Layer 8 of a small transformer language model trained on English Wikipedia (16 layers, counted from 0, width 64).
A neuron adds its activation times its output weights to the MLP's output. To switch it off is to set its activation to zero at one token and run the rest of the model.
A neuron's activation on a vector x is SiLU(gate . x) times (in . x), where the dot is the dot product.

Input weights of the MLP neurons that the questions are about. A number n stands for n times 0.0066.
n50 gate: -44 5 -10 -27 -39 -4 12 -17 16 -25 -22 54 23 28 -3 58 -38 -19 -26 -21 43 -18 31 -8 -18 17 -46 -35 -18 -6 -48 37 25 16 -5 20 -29 -1 -26 35 0 54 -28 14 23 -55 -35 -10 28 9 -10 35 -47 43 7 1 -10 25 -40 -33 74 -49 56 -46
n83 gate: 6 -10 -27 22 53 -52 36 33 -24 0 -18 1 -12 -24 -17 4 -9 17 -10 -42 -65 -32 15 -46 -13 16 -7 -25 -39 -38 16 19 11 -8 2 50 17 48 14 28 -3 -41 -20 -32 37 29 -19 -3 42 56 49 52 2 -55 20 11 -8 -47 -10 -26 -60 -47 23 23
n94 gate: 29 -22 18 3 8 7 18 19 5 17 -49 38 -17 21 8 -15 -19 -26 -1 -8 -7 21 24 -23 -6 -18 -33 34 -20 -15 12 -12 18 -40 -30 24 -33 4 -8 5 48 2 9 -22 24 9 -16 6 28 -24 -2 45 28 6 -27 32 16 -12 -3 -38 -3 1 -40 -6
n96 gate: -68 5 -17 10 30 -11 47 77 -71 -41 41 22 7 -37 43 -43 -15 63 6 77 14 -45 -17 39 13 -35 3 -27 -9 31 28 41 -5 1 4 5 16 37 -21 -11 -10 -27 -21 25 -29 -2 -47 13 53 -12 10 -56 -26 -5 13 -18 6 -7 38 -61 30 22 48 -37
n111 gate: 14 -47 59 -31 31 -29 47 0 -24 -3 51 85 -34 -20 58 85 5 87 -3 41 -43 -25 -17 -4 8 -18 -25 -28 9 43 33 38 17 28 -62 0 -5 -10 26 27 25 -1 50 -18 10 -25 -14 19 14 33 -5 20 31 25 -21 35 -60 0 -13 15 3 1 25 -42
n113 gate: 7 0 43 -3 42 11 4 -53 -22 11 -29 9 26 -38 -16 40 7 -38 -1 26 22 17 -41 88 -30 -1 -33 21 22 -34 -26 -21 -21 75 51 -13 2 34 -8 7 -9 -38 10 49 -24 -7 10 -15 20 13 0 -48 17 -11 31 -54 35 26 18 42 -12 -9 13 -5
n155 gate: 33 -28 -35 -9 -1 26 32 -8 6 -23 43 66 -16 39 -1 13 -9 -76 -43 25 -17 -15 4 51 -29 12 -7 -48 -40 6 -13 -42 4 54 16 -15 2 15 -68 18 -19 -66 -21 -56 -18 6 40 2 46 -4 7 -9 22 -15 3 36 11 -30 28 -23 69 38 -39 7
n50 in: -14 -24 -8 23 -46 -1 7 1 -1 10 -13 5 0 -18 -2 -53 -12 -19 -6 -7 -8 12 -34 -4 12 -51 53 -26 -3 34 -81 -14 -10 26 41 36 -57 12 -1 -9 18 -2 -5 -9 7 4 3 12 2 34 35 -38 -6 19 8 3 2 29 0 -27 -28 -24 -28 -5
n83 in: -5 32 -22 -11 23 -34 -15 45 -28 -39 -3 13 -6 -6 -16 -16 -34 -2 -6 -34 -15 -29 -7 -21 15 2 7 -86 7 -20 28 -13 18 20 -6 -5 -9 74 2 0 -57 -3 36 7 26 7 17 71 -39 37 15 42 -27 0 -10 10 -7 -13 5 17 -29 -25 26 62
n94 in: -29 -33 13 15 8 -16 -23 -21 31 -13 4 30 -26 -3 -5 -14 -18 41 -29 -13 1 -6 12 8 32 22 21 -36 14 22 -19 19 -16 -7 9 21 21 6 -25 -17 -34 12 5 15 -32 25 -14 27 -6 8 7 15 18 -72 3 45 -23 -12 3 41 -12 -26 -1 34
n96 in: 7 35 -24 -4 31 48 -15 -46 -16 38 10 -45 8 11 44 13 -44 -7 -20 17 -13 0 -9 68 5 -44 6 0 -33 24 -1 -18 7 5 -10 20 10 -23 1 -32 -21 32 -32 -47 -19 -19 -38 -35 25 -22 -20 -60 -62 3 21 39 56 -26 2 -42 27 49 46 -28
n111 in: -18 5 26 20 -17 -84 -3 0 -2 -26 35 -40 -8 23 24 25 -28 20 1 -47 -16 8 -19 23 -38 1 -27 -78 -8 95 10 5 8 -38 55 1 75 69 -20 -74 -4 -8 6 -44 13 21 -43 15 0 0 -43 1 -59 45 -20 -9 -27 -30 -19 8 -1 31 -20 29
n113 in: 22 -40 48 8 13 -26 -7 5 -24 -7 -50 39 21 -27 -8 11 13 -1 20 8 -24 19 -18 17 18 -23 -1 29 -41 -19 33 -15 -1 18 -7 -12 24 7 -17 5 -17 -27 28 18 23 30 6 -31 26 -1 -12 -37 9 -64 -32 19 54 23 -1 -16 -65 53 18 22
n155 in: 0 2 -25 -59 7 51 19 6 7 16 38 50 31 31 22 -4 4 -20 -6 34 -5 25 2 6 -64 39 -29 -37 0 -11 -18 -8 -33 19 -14 26 14 -4 -34 -21 -19 -21 -31 -53 -25 13 -21 -16 38 -4 -53 10 -18 14 -32 -77 11 18 4 37 21 -11 -6 -34

Output weights of the MLP neurons that the questions are about. A number n stands for n times 0.0097.
n50: 24 33 -33 -16 14 4 40 -53 -33 -37 -16 11 16 -39 18 -3 6 3 24 37 -7 5 8 -18 -24 24 -27 -38 -5 -29 51 -9 -11 19 -12 9 17 -5 14 16 -7 3 16 -16 -2 -16 -17 21 -12 17 12 26 -15 12 -18 36 -30 -47 -15 -43 -12 37 4 31
n83: 43 -15 -19 16 -9 -26 9 -33 11 -22 -2 25 1 10 0 -7 26 -5 -17 23 -26 2 -37 15 22 -32 -23 24 -12 -53 -27 20 51 2 18 -5 49 -1 1 20 1 -5 -21 -7 -22 47 -26 3 -27 -43 -6 12 -4 14 4 -57 -39 -16 11 -13 28 2 -32 -18
n94: 12 18 5 -39 7 -13 -8 -21 -2 -3 7 22 -1 40 0 10 -10 0 17 -5 26 12 -35 5 -5 3 -20 -8 -1 0 -11 -29 -4 -24 3 -2 -49 18 -17 -38 -31 5 -3 0 10 11 -22 -10 -5 10 -3 -18 -10 18 15 13 -19 57 15 -45 20 1 14 19
n96: 11 -35 -20 -14 2 2 34 -18 -21 21 -25 -16 20 40 -18 32 22 -3 22 -19 -2 -6 18 4 -3 6 -20 17 -1 -8 2 -21 -10 20 -46 -10 20 1 14 52 50 10 -21 5 7 0 19 51 -24 -23 -5 41 23 4 12 -42 16 -11 14 8 -34 10 -40 4
n111: 20 29 -12 -14 2 14 30 39 15 16 3 12 11 22 -48 6 -2 -26 37 -13 3 -14 -2 -28 -16 -6 35 18 -2 -31 35 -35 -87 4 9 28 2 -43 -20 43 -48 1 -56 23 38 10 24 -12 38 4 9 -2 32 -26 7 -26 36 31 -3 -1 -6 17 -26 -15
n113: 33 -3 37 -7 -31 3 2 22 48 0 -26 23 4 -26 -3 11 1 -8 16 -15 -35 7 10 15 -19 -18 -6 14 -15 10 7 35 -27 -7 -10 -25 44 -16 -26 44 -50 -18 0 -58 47 26 -9 28 -15 -10 6 27 6 -2 25 -44 31 -5 -44 4 -6 17 25 -2
n155: 57 -23 1 -41 3 -24 -1 -15 -4 21 -9 -25 -7 -3 0 1 38 -7 -11 -24 2 -29 9 -19 -20 -2 17 -37 -13 -6 10 46 16 -4 1 -17 1 65 27 -24 -27 15 -2 4 -20 17 14 14 22 -50 25 -2 1 -29 -7 10 4 -61 9 -16 -23 19 15 94

Each question names a token from some text and the token that comes next. It shows the vector x that enters the MLP there. A number n stands for n times 0.048.

Then comes g, the gradient of the next token's log-probability with respect to the MLP's output, scaled to length 1. A neuron's effect is roughly proportional to its activation times (output weights . g). A number n stands for n times 0.0045.

"ame", then " the"
x: 35 -1 15 22 -4 12 53 -3 27 -14 25 7 -16 -15 -29 36 15 5 7 -15 -12 26 30 -6 -2 44 -15 -41 37 22 -15 6 -22 25 -7 -33 -20 5 -3 -7 8 20 1 -19 -14 24 -22 16 -21 -25 46 47 -21 19 7 5 63 37 41 -20 -53 2 -2 5
g: -30 -16 -24 52 4 -21 19 21 -2 6 -16 -1 30 -6 -18 -28 43 -46 16 -30 38 9 7 34 19 36 -3 -1 -16 -17 -15 15 42 28 -4 36 43 6 38 -25 24 16 52 -31 5 37 2 66 -2 -41 -35 -5 -42 41 16 12 -21 -18 -53 -35 -10 16 -23 -14
Which two neurons, each switched off alone, lower its probability most, in order? n83, n96

" m", then "y"
x: 16 6 21 11 -16 11 49 -14 33 3 1 -4 3 -6 -38 17 32 3 -10 -6 -14 7 19 11 28 24 -8 -31 31 28 -9 -29 -42 32 -15 -12 -12 15 23 -19 15 12 -24 -16 -9 3 -2 32 -41 -33 12 36 -10 29 38 6 74 23 72 -1 -27 4 15 8
g: -10 5 4 10 -16 13 46 -34 8 -8 25 -10 -59 32 0 -8 5 9 7 -22 13 15 4 16 -9 -2 46 -28 -4 18 3 24 5 5 -12 29 -71 5 -21 39 -22 31 -46 8 -1 -8 9 -57 64 -13 10 -6 -58 -67 14 -2 -16 -28 33 -2 62 -12 -33 -7
Switching off which neuron hurts the next token most? n113

"inn", then "ing"
x: 11 5 27 19 1 -2 37 -3 24 11 8 -7 -3 -16 4 12 9 29 14 10 -14 -2 34 -4 -13 64 -8 -25 22 20 7 -3 -4 22 -9 9 8 4 1 1 32 21 -2 -19 -28 5 -32 18 -38 -40 18 49 -21 24 29 10 64 25 77 -35 -47 2 8 2
g: 21 -26 -12 21 -21 27 15 -37 -50 -10 42 -47 -16 21 -7 25 15 3 10 30 -29 40 2 -52 -12 6 39 -31 6 19 34 1 -87 -6 4 -2 11 27 -16 -11 40 -6 -1 -29 0 39 41 31 -9 -31 -59 -36 34 -23 -11 10 9 16 -49 -2 8 -6 -15 -7
Switching off which neuron hurts the next token most? n111

"t", then "ent"
x: 30 -11 28 43 -3 8 36 -7 33 -6 11 5 -11 -9 -34 12 1 1 7 4 -23 30 25 -8 24 43 3 -25 35 22 -16 6 -21 48 -8 -3 -24 4 23 -7 23 26 -20 -6 -15 18 -10 29 -17 -9 -11 39 -14 5 27 10 90 26 54 -27 -27 15 -2 5
g: -35 -37 4 -30 6 -18 4 39 17 -8 7 61 -23 -32 53 -44 -10 18 -5 -28 -4 46 -26 -36 -7 7 -2 23 6 31 53 43 -45 28 20 11 -20 10 2 -8 -34 27 -22 40 -6 42 8 -6 7 35 6 11 -34 -17 32 24 -18 24 21 59 -31 -22 29 -29
Switching off which neuron hurts the next token most? n50

" b", then "ook"
x: 6 19 25 -12 8 8 47 -11 47 -7 12 -4 1 10 -18 26 -4 6 -2 -10 -25 25 22 7 21 37 -17 -14 25 7 -4 -13 -8 -3 -22 -37 -2 -14 19 -19 11 31 -29 -44 -4 2 -5 28 -38 -26 30 30 -14 35 30 9 80 5 62 -27 -43 5 14 9
g: -39 -49 -34 15 21 15 14 -7 -35 23 -68 -5 9 -8 53 11 11 -1 -4 -16 -22 -20 32 -14 13 -38 50 54 2 6 -21 14 23 28 -27 -37 -18 -15 -5 18 22 67 -3 -33 12 -18 17 -41 24 -15 -42 -5 14 -48 27 -3 -3 18 24 20 22 -36 31 27
Switching off which neuron hurts the next token most? n94

"iss", then " S"
x: 4 3 22 30 -9 17 26 7 18 9 -1 2 -8 -35 -52 4 3 12 -7 -3 -34 11 24 12 11 18 -11 -10 21 22 -3 -7 -12 32 3 -1 19 -5 -17 3 13 17 -27 1 -26 14 -21 18 -40 -49 16 54 -16 5 46 5 79 28 60 -28 -37 19 18 -10
g: 28 -12 34 26 42 15 50 -26 10 16 2 8 -8 -27 39 20 9 -41 6 -34 11 55 19 20 -3 -9 14 14 44 57 -5 -6 76 -73 -41 25 -15 -26 -34 9 17 -1 42 -24 3 25 6 15 10 0 40 -11 -26 -31 27 -5 11 1 2 24 16 -29 5 26
Switching off which neuron hurts the next token most? n113

"i", then "."
x: 29 7 15 0 -13 16 29 26 16 -18 -5 -9 -2 -6 -5 34 23 18 -25 4 -10 25 17 7 9 44 8 -23 25 57 10 4 -8 10 -7 -30 -3 -22 3 2 3 39 7 -2 -23 11 -27 -2 -22 -18 40 33 -37 10 26 5 75 27 61 -26 -65 8 9 4
g: -7 -48 -39 -37 -32 -23 39 13 0 -1 -1 -23 -13 34 -1 -29 4 44 -24 -23 -23 30 5 1 29 -33 -31 -22 -4 1 11 2 10 49 46 -26 31 27 7 22 31 33 1 22 -41 50 16 42 15 -18 -65 -17 -7 4 -2 -16 2 -12 -36 48 -6 10 -64 28
Switching off which neuron hurts the next token most? n155

" comp", then "an"
x: 9 -15 19 23 -7 10 43 6 20 1 12 -10 -2 -9 -35 12 29 -4 15 -22 -19 19 37 20 29 6 -11 -26 19 36 -18 -17 -28 17 -11 -31 2 8 14 -10 9 -2 -42 -15 -6 16 0 34 -35 -13 35 42 0 31 14 -21 77 17 80 -22 -19 23 -6 16
g: -54 -71 -7 -29 -3 -10 -49 51 0 21 21 -31 -28 -6 -23 -36 42 -7 -21 2 4 -14 -6 -6 5 2 9 -8 -9 29 0 -10 -17 2 10 23 26 -20 53 -19 -41 74 26 -11 33 6 45 3 -51 -26 -41 -2 -7 37 -24 14 -24 23 -20 5 9 -4 35 -28
Switching off which neuron hurts the next token most? n50

"ur", then "gh"
x: 7 2 17 19 -2 27 19 27 21 -14 -13 15 -17 -24 -2 20 21 13 8 -8 -6 39 23 2 1 39 -7 -17 31 25 3 19 0 14 -30 -22 7 -43 -13 -15 19 16 -15 -12 -32 0 -12 2 -29 -38 35 37 -42 22 14 -1 68 12 76 -34 -49 16 12 -14
g: 3 9 -3 35 42 28 -40 -29 25 39 15 -6 -3 21 26 11 4 -25 -13 5 -9 -41 14 10 -18 -37 54 -48 -7 6 -4 41 -7 -23 2 -10 -20 -16 -28 5 32 -4 46 -18 26 -30 53 21 -28 -19 50 -23 27 -37 53 10 2 -31 9 59 -55 4 14 27
Which neuron, switched off, raises the next token's probability most? n83

"th", then " but"
x: 28 -16 14 12 7 13 35 7 19 -6 8 -10 7 -9 -20 23 19 -9 6 -4 -26 24 18 7 14 54 -11 -13 40 13 3 -3 -29 23 -17 -9 -1 -4 28 -3 9 29 -19 -21 -30 7 -22 12 -12 -19 28 33 1 27 31 9 87 18 53 -53 -53 17 -2 20
g: 16 6 4 30 27 7 -40 -11 18 17 -21 -25 -29 34 12 8 2 10 -36 -3 -48 24 24 12 0 15 -28 -38 -32 -45 22 10 56 -6 84 -6 -47 5 -9 36 0 6 -33 0 -40 -9 18 7 14 -4 4 -15 -12 28 -7 22 3 -26 -41 59 -43 -12 -50 37
Switching off which neuron hurts the next token most? n94